Layer 8 of a small transformer language model trained on English Wikipedia (15 layers, counted from 0, width 128). Numbers have three digits each and are written without spaces.
Take only the direct path to the model's output, skipping the later layers: a vector added to the residual stream pushes a token's score in proportion to its dot product with that token's output vector.

Output vectors of the tokens that the questions are about. A number n stands for (n - 500) times 0.0027.
"P": 542518402476518382588434544587360418450490514451592497486422555669570649402609496504446558674618570632475520481502510403470474517459533445517427527399502467390645514571499616373522532623507589643566521321376558477510569532328324605457579470521590465381441486518671529572545395235519546366363563427587469589389354558663409458454540488423520622331428571559482636533443436363536639466456
" of": 574530477706679487340343349460583535518506468448466675416605420455457486659480544251471604397504581353449458498586628481576676672229344397558493389518414466593549645540460543425352522595611339594486611509680644597465489489465444355394391553390428561561574406459396305466609384555453489597626431618415543492450547559581605487413410360645428425569424663605695571450337526437613559400489
"ag": 602440496611252365664485486680509553461623501568531369702462433437443422320442474582498427638588528543512417504553276475589309781651415263513558453575354737430371470533656514721668504657526521382485411394487469537563428501359391311437591439532541601511460549651420459301570437536494456410474646473509528662459494505413555494460513391437592453483614541586489588618579409457351587462421
"h": 543498518398429470439405610511382589498556334690557660546445339294589330613380424530537221514405554404437437255363426629597586643542316476385704509652565508505318427575521593562438514409381567435499673461538637614354599540407403619685665656647470625547450478571396695502607413149487458562389315699442644443339478609450449608435553412515553394492603568526559717591607468341400342562603
" if": 482426393391538429413428581137379483686847725653601512539475359443495449427599579563419566403504428564402593562545275617474563664689612490357325451363529576555627623502338629437617566690518361718357606539396479543454515370478530434496456557327589613418279496361668636627526713389498563493508550464456499650527466426469462375575334496493654555578532390599594209317482575233611325464547
"asc": 255540517615220453347524459513503539456329625494512496577537178540526581386538407530443548689270412540627581649433387728593411810587595462536527464572527760597540583383394475468560604510358549533390750619399439489399332541326329712577522465696648458377370426308895668330553522449518465313420572398435311531614346424563533576680491568499682364241624213632437341398463729470496685627457
"|---|---|---|---": 587330285401412408678524551152448514794647777464628577592407431339609708348656419428391620523389232359491498450722326552681197669545687298524194519435594602498377411602441760461682403533364313535498551606494417671644379554267239644570464291423688257365324484512506639684619477527547688281371457489652587610527653332599378636472417424536641470498423584782565484422562636365603451441629
"th": 593632534493168559535383472329639507361572532698395528719434478381453533675735541517310355444480507525570552455530381611586376507463480294356207649445539572290672597590433395484499523327528581560668564307478469659574539583408424449573279551398278541516495459538461313389651545615517216595504605200456390688572431456713533272712559529503430474418507675796751430693546448422473641667382
"ng": 437417590378369487652506662275352340643563656748461382519263698562369638558456348600441443542469245746508707611543298406574361615575616593522535301687431477435744357673374696693394394609373428649327628486250525633388343751315466683868317628412418362450377533563641473539567789455537466382364569563520381492495262373643350601551487527329503209313294437632215465596579779524587703668419
"istrict": 504402342405284604556599732285473342685431636717762384576436225373484454468631141690457558604538668496631623590663187729696383810358331420350366402638418348460388545397485615547486472819602326744504644593424266620433350605322417527791673439482530386344486643431665363648418520388572674306377550311569596643598428447542517569611417714405642294455508556559197353612408492530627364472399
"r": 648646609445352520669411524524343494482688498395307532570617674517404611383561549620348379599521582424378435481415351336630381493643403669342383405467512578772419393483529544296610474498520463582583508405443585609412425436381435410651486534589344589503541386454586438340533584311489483267330802509650612374501615518491617691506511512612498452385576603613463502463543429633519355625417
"ial": 271522614589392656511525670539430401397544682352633442310207414560570391586709495401286493565435636585392482488539486496750355842603452528294474344647545489582503451379402458448310621333445422754638527685804375582301516471401349529741376344595740514459482566590641566592596255577516496184459542566503608639571415426666350371597468554437675458384234408728298503435450454601462337468797
"it": 258510581620307385589406518523487592588654460401341529620724511489388428619719597519744317513360571543658415536523348568556477602548473533468456498507596672366410560524531459417590489439572615421378372562605677340296560472392538478309589387558417506475378570584559495415509378426476612463474541377649653431464436330431609532622546510509357409552518420408429515605565350678391519495660
"angu": 474547417635237588447470644423537457606381691441752369383505247585501589445494284569628562594307408656623522483552177533676697786464631372370441316449601590576630330437426558501617610564266356556375548365480266887418275541324394782669668337489497291314464535427478577646563425596545481406518752331652351465477475252578536637656517539389719285589366509579497548553384453543516683501505
"eral": 585579551637247313608429443519569477526381765532688284548379488477480431473407404717246490681502565518792716437668212553436266550460527266467292323888682570441415419257401343332489570593595659686410599710482502586289786424202282674597540566487434573413368632219738396472528588640523543271460617319482514576732603199659434541524448508616417401603664353493373178700519639492434637489657
"less": 366517425436381407742419529355356564870650680537522540342300431547339680668739422753358441322189517562658752339759527367801407758694381381463337467596653548589631372447325603382663375660536318625300558570482530540360683528339465286712286709537594535411252207594387495425748586551504359582515472528527401756486561319579278372500450518566560383318373326671481434536369710377789546401459
"abeth": 494369133427081442636684836425382371770269717761717536539082299364361280230721500631113677329279294722431796592624238887449274919261754343439344409522817683393425391530216511697978327801323259684637657818188406490421451803312487463632524566379775495433511524499595454609579845281553490517623529464550533463556418348433511478519422534448593527590230115668322230763389629317634723431829
" average": 432519306654494757531567686042671278847368640615671727560299455253680597425357562747165461456394625445575450537618246595653400675695416589490332177733590396443745361521385700389789333637509727399497547579321519722318421458461410716663528388497557396478338512344557264391671595439522513236417385274497321518571645353624282612729317537405595692588380706319325381705568559183501458630677
"istant": 576484412638227582551676603430288347697571679647767263722290337601545725420317145393355604533542532563454621402754415715542521804564611425637472470697520756540232565321193506685534456438307510670494595614367387608297305526356593645638417731625510457333369652376448427625526461351556557320462480425534590527686486222382443706764448494260626420586587535546236102615247480295581511518643
"te": 562298514576355606592433523167448533646462693475367338861306611565438495633488656370399310694292633527432585369636520379459402586519485266522498587430541816685428707674433465507567684255440492634517710436548448532480405594378542571732460506582507661464520583234623386376633664446516421523326447359674688346519393318554463292563507315250597377528495520427670414552375713404492507635412
"ider": 347438301212208313604564868466533507579646805562560438545474359656536818403503360289400470502196366639617472383410312514370656777591517645548551301686539657519347561473579599662530366625321565652405578849314569449538396804333454454537634394582570604354252464223490377619529520395514629406602624508778235358448549362376599379661470531339532355458362642511499494644309527426521599571681

Each question shows what one neuron of this layer's MLP adds at an activation of 1. A number n stands for (n - 500) times 0.00078.

n402: 513577510716630589545596620598604513518328351201481426435558484578402538399392335457382686601348566433586595455399437503500390532379547485527481490483697393542738468516338516363516585325517478390700481471512331600622593594585423613346732455277586614319297417472515541512368304478375523614388646633497487537617665512544576427580644608469519674532562302364551468478446365500507447457533
Pushed up most: "angu"

n59: 587509513354547338703682634403567726554644289555625440477433532432532534574510390500591435337401481393536515629434516411475473387562619359515529442331682512320494365610634487432485780602456399482742659475494515618479485481401674674503468309327528525503680512771448591584363500594429510506306426485459426321396467460647362582582510556456347344509580416436509506429604480374632428473403
Pushed up most: "|---|---|---|---"

n153: 590597360595389426571601524588497515475598330586459363476509588512466561552442418457518469378449641636440491418422459470444591550538519508607542533376531471488470500373670497515671512419577644489497611340579553678304578424517560628679533422607391270335492506722410500503581600479400710380475355414497561323451509328565585543403607285605404463364428485240545569621506571445436435718542
Which of these tokens does it push down most? " if"

n226: 467500574605591546385539395479774533408595614443651496390530387530546609553649539431578594519568460561748493486465544317563581604684678483335652399569553591428563289500433548449442668155572266670507515529658423427479342413483729230485500388335463577387412543500517480725257454456417594292630530629656703225611597482489526430714416533566263620585374537315444593291706239514432488328341
Pushed up most: "ial"

n363: 459622483620691667529554241399396651518380456695418487444381409363438475428418335612660581389659367506476524500359468448468503561611717645506407542580444365536471419382392541622375487431555438548477355511527527516390466389646679487442411397579379583528648764468438691556584412771564639518405360655428691497336399481535589387564405332544387674541425459553521632503214579506575437417536
Which two tokens does it push up most, strongest first? " of", "ial"

n52: 503408488489569584523537500522597658540420417609391512304523468509474564454630500700447534396543721394549433513515447543441462494594500617452528400380465536374464357430542472671569619177515577542574497620537535492583453146654470481633475387417514494374655538594497560453517416492402645497437483465363511505584518334514539368357375564544655435551379420562399514601562515563603386674488
Which two tokens does it push up most, strongest first? "ial", " average"

n214: 624480331510571795504358667503561555333744422514330574396595454586436490302428411406504421570606476612564198610419259667709507559565544533583377635409417417389601500427585284806438559407500486530546511488427686503393391400347497545750507514317423660259517446476516403516546450385394429474455429571734627558425578507772566408696507709320618559430435465390570422432413398581629336500385
Pushed up most: "istrict"

n400: 566651595467434531465442589556482586508556335537311395554618425497367454494557410491307511731672567573472536556676386547643396760490448682453479446521291445449751369576453535385360399641491434473512509424606494520609406527425460436597465512517448520478478384459449647465411455538362553540407443426539537569352417409483439589554509625367474392518603653411564678674500539364416165506626
Pushed up most: "istrict"

n288: 417671688604413461500527497517518281481614537365468552396570556530424563518733558357396560500654437468608464577469540438385323477343539581481523462368437474580564530454515535497605609412559449467494614451684591437594449539575497451587225360637676661642552425506588568329295375494633532487438535655571597358393491688512480339559354601394446375390483434395456488449523410427568404556568
Pushed up most: "ial"

n65: 483556504516572455628342224612497807593660585422387496335520418589638467552472457521597329362420643774626397414553580439717497440492468385436419548581531510459714421343365500592585474408858543513276402617621611434314484579447503642436339696395326523401503464497590471593398565711508449611432391487494388572581564539463500461542676540450397447286444530531459571304510503603435531217637
Which two tokens does it push up most, strongest first? "less", "it"

n209: 456632478680586605445717562376519546516474568582486502500502452437384491478434468383431520428318425530597541457463444328455435423440463542500429555578427563377451654479422575507553458528429560476586557763464448572468422486413518477552458424419472563379581371544550470467634454585632502426382586445440546639454473381486563384379442589554488517604452530618520562406479659568546529564580
Pushed up most: "abeth"

n459: 559648406486497584566579689466579488537596694427673563558416411500507453549488554466422508573302560516399600435446482418390557402742572698497629701527256447369614766533510715406374494618545497444367582662608634594371520405466544600506566385389554521441398330476519375586379515533473600381490460491528541406393465529363464525468444458530379616446380429303557364244637525486454425645460
Which of these tokens does it push down most? "th"

n33: 435445420457381487570486521400606449503567293392403383600458840504171524586679585367378388489511441513417447302328375454493660453528628565579332712401403778532483397462725427347623521548522375438613412657474477534490473493745460352538493584596593407724507557490449597622454518295535613590530496439621394602631489547230476798681611524342290522208649497391404577385545514678575554493507
Which two tokens does it push up most, strongest first? "r", "it"

n486: 503525452490399380516733413379571489479347634445564528489386473475331315461625566578602485548596254530562420497353532402457477449435717632618311484558433606453573418532520521606410511595372490480592576576413638564433531522470443537543643503367492495389615326628505509636470508473572456505460300667303500468479500503508409635557325537418601554430618625522467549513548480530618556523500
Which three tokens does it push up most, strongest first? "abeth", "ng", "|---|---|---|---"

n434: 603448418608753598408552430447443506628533538703702500466395594597474355540503285716490497414528617374500387640555396613458534393470445424400526503620415458443474413487364533458465526535574548356510252419584491458726420503680535558368556279385350396429662412604763686503586460412467580500395527331269506580471593630559510620383446611539526410608558642561466474395803429561470343551181
Pushed up most: "istrict"

n193: 429460595377667683611517444547414455512458721427422370744484580593307487604473490661578429507405646539750425658538610559594463548872428588537300269360440545454516371659493380535503494366402563518618599288488395436491624610518614484651552513698591555560312657255491583311523470409522540389455579585356510516538308254458477350516460422452558476500583445536472365538477362591443442333540
Pushed up most: "te"

n362: 592613629472316678512480442514454390615558545707389481614436611429315396509606420500506580510536344533546422540551551491527491574688468458549615362538528548574647331431455536606600539447503494559604734558503560589448456596345407271458657454480350491467620491455364400617506364470301509800397479637305473668456659383383422513506432482556414589545662473469357433485302431472343487407645
Which of these tokens does it push down most? "P"

n443: 560495309577366438561481521475279566649545635542388527521200686453487583422512629264546434460557552441550528552540569432509567510523536379415550459526326594462639627526611595622412586420287514448529600464478624260378373533627632345535285635497549630402439486552481500495436458520624627404426515551467597344646586433471448415603581497440486616413656540492486412619529521640361606534405
Which three tokens does it push up most, strongest first? "te", "istant", "ng"

n38: 375394406512523559551420508444532471343398725497405430429559513459355357467546609421463448531313503349630627560550334385384553426521469419432481610649672617497482516476531476373394513373446549416586575589342590576670626671488546469596561468437529671711555574521456548459572375481453516505421503490540461492536620410492487409462495581680628461386539581502523503495503569451635302518570
Which of these tokens does it push down most? "istant"

n335: 555640451461441454425544421481553328429591521385437427472469446324412565389460632411456508500581602599508463303518453464384487447436596611382361455458529533503580469368344591546608697516587522531500500500503532604503530440584623568550350472518348682654374516705564615288492600594531657421582399454471614400267538497514381396465406539544612468439492623646605464487448420575449696626429
Pushed up most: "th"

n213: 464520446431688573317615432549666596483453442550618353674451481243421357746541670425424408446770301606532526532462328469521407384412592359368494636389547706339497611524381455548530599577454394571580531422601465452535538488554612688555588503526572708483480424368576516556426295464578512458548485521497440506515423535497376462360231413449485599500559641567578610364431484537708352553478
Pushed up most: " if"

n330: 567559419573410579603712521444576486478474547507423453416359474337447479577512562454559533544383460403592569544596537372305547602557463498589592586496539608414435545579565563489562537511560518496564687611489280491619587589414498546559397469473405530559558507458418470644460435484448521461627379618449381443439562412474439400523389467652530458472448548299465521432512534487457454486490
Which of these tokens does it push down most? "r"

n495: 563713366432527516522657663458613511519503532799588719511372432406608432469371618566683395497542472429380556489453558475263556282471456531550575449411334456523389523503597674481457662486404416360567514559408505388375470423388441486344395590466370511455429441451613583508601560553596582464503494592497505451384561527544561517441477663495481628431543489603542438576597609361557353565403
Which three tokens does it push up most, strongest first? "h", " if", " average"

n196: 481642801549317569626432520451303189294544421513593568550506470606412494497437421663697533690616381331382426411510323480503574554686470557393581395491503697678339299506521558563500475405764318400490471464381543449457591569532453602448487458524490500328476488557530414414500407529677369595397589394509434352659432603526702665615703510446404514461535538363546617594516463674474366525308
Which of these tokens does it push down most? "abeth"

n322: 622372449405472550824526437537424478252548369478345740527451580510173478540497334604523595466528503461556665401514591378490469515459312621599624460503577375463588573318448481481423378637553379570464559460720432538400681553347547471415604559642442425585531422555536747395530570822266540524469580465650462328468284541652461432444476384394725589555402539325543428465652500415547419484453
Pushed up most: "less"

n369: 591620530678340758361458402582467556324513451397447582336622388435496465569639541335450664481573670415404609541777539576716456440315511407547464150551280402605539671741436628507486303601611486633532291488446551381589517362540521440375699557517620521341635527655451451359583387379337569444250214559436657650693436490666472507548346345570482590464410535395601209531596614490515541514536
Pushed up most: " of"

n391: 574494477479537542566516615686436426485560334415534414674368481343446472523539580319453547322493369661341584503348353525525569504464510829592468586354371763436594311525450519518601618377541531579376649377643435713485439247514494559465466244461244488517271578559431467535490329450539420436373526555547503610375649594463541461518452587469475484613546503500527589497519419544651585713510
Which of these tokens does it push down most? "eral"

n203: 580307588494531444620555539410595532494550442412600854401438526318666643689420479493542601343504413494525692371299410605532568500422188422693714493376397430408397497651534510551392624506423368558493565315598374541528572748561494360663519275509455449570623460558414614428490540448373352381380306553503560563575544522674403486241583590650526439645623573554528474456394591443477547503500
Which three tokens does it push up most, strongest first? "h", " of", "|---|---|---|---"

n427: 537401476583476593518517528488526433531500698569415535415520425343419453650531666523500598519407595384490548543559513518518459421465508514493515615624620415515303497523596497396458605493467404498503574722529361478539461510593387505383515604383555618525430459465526481644531523495472569563430305613248406651583473573359548476327357525542488542397500418491459513414678505453534366537492
Pushed up most: " if"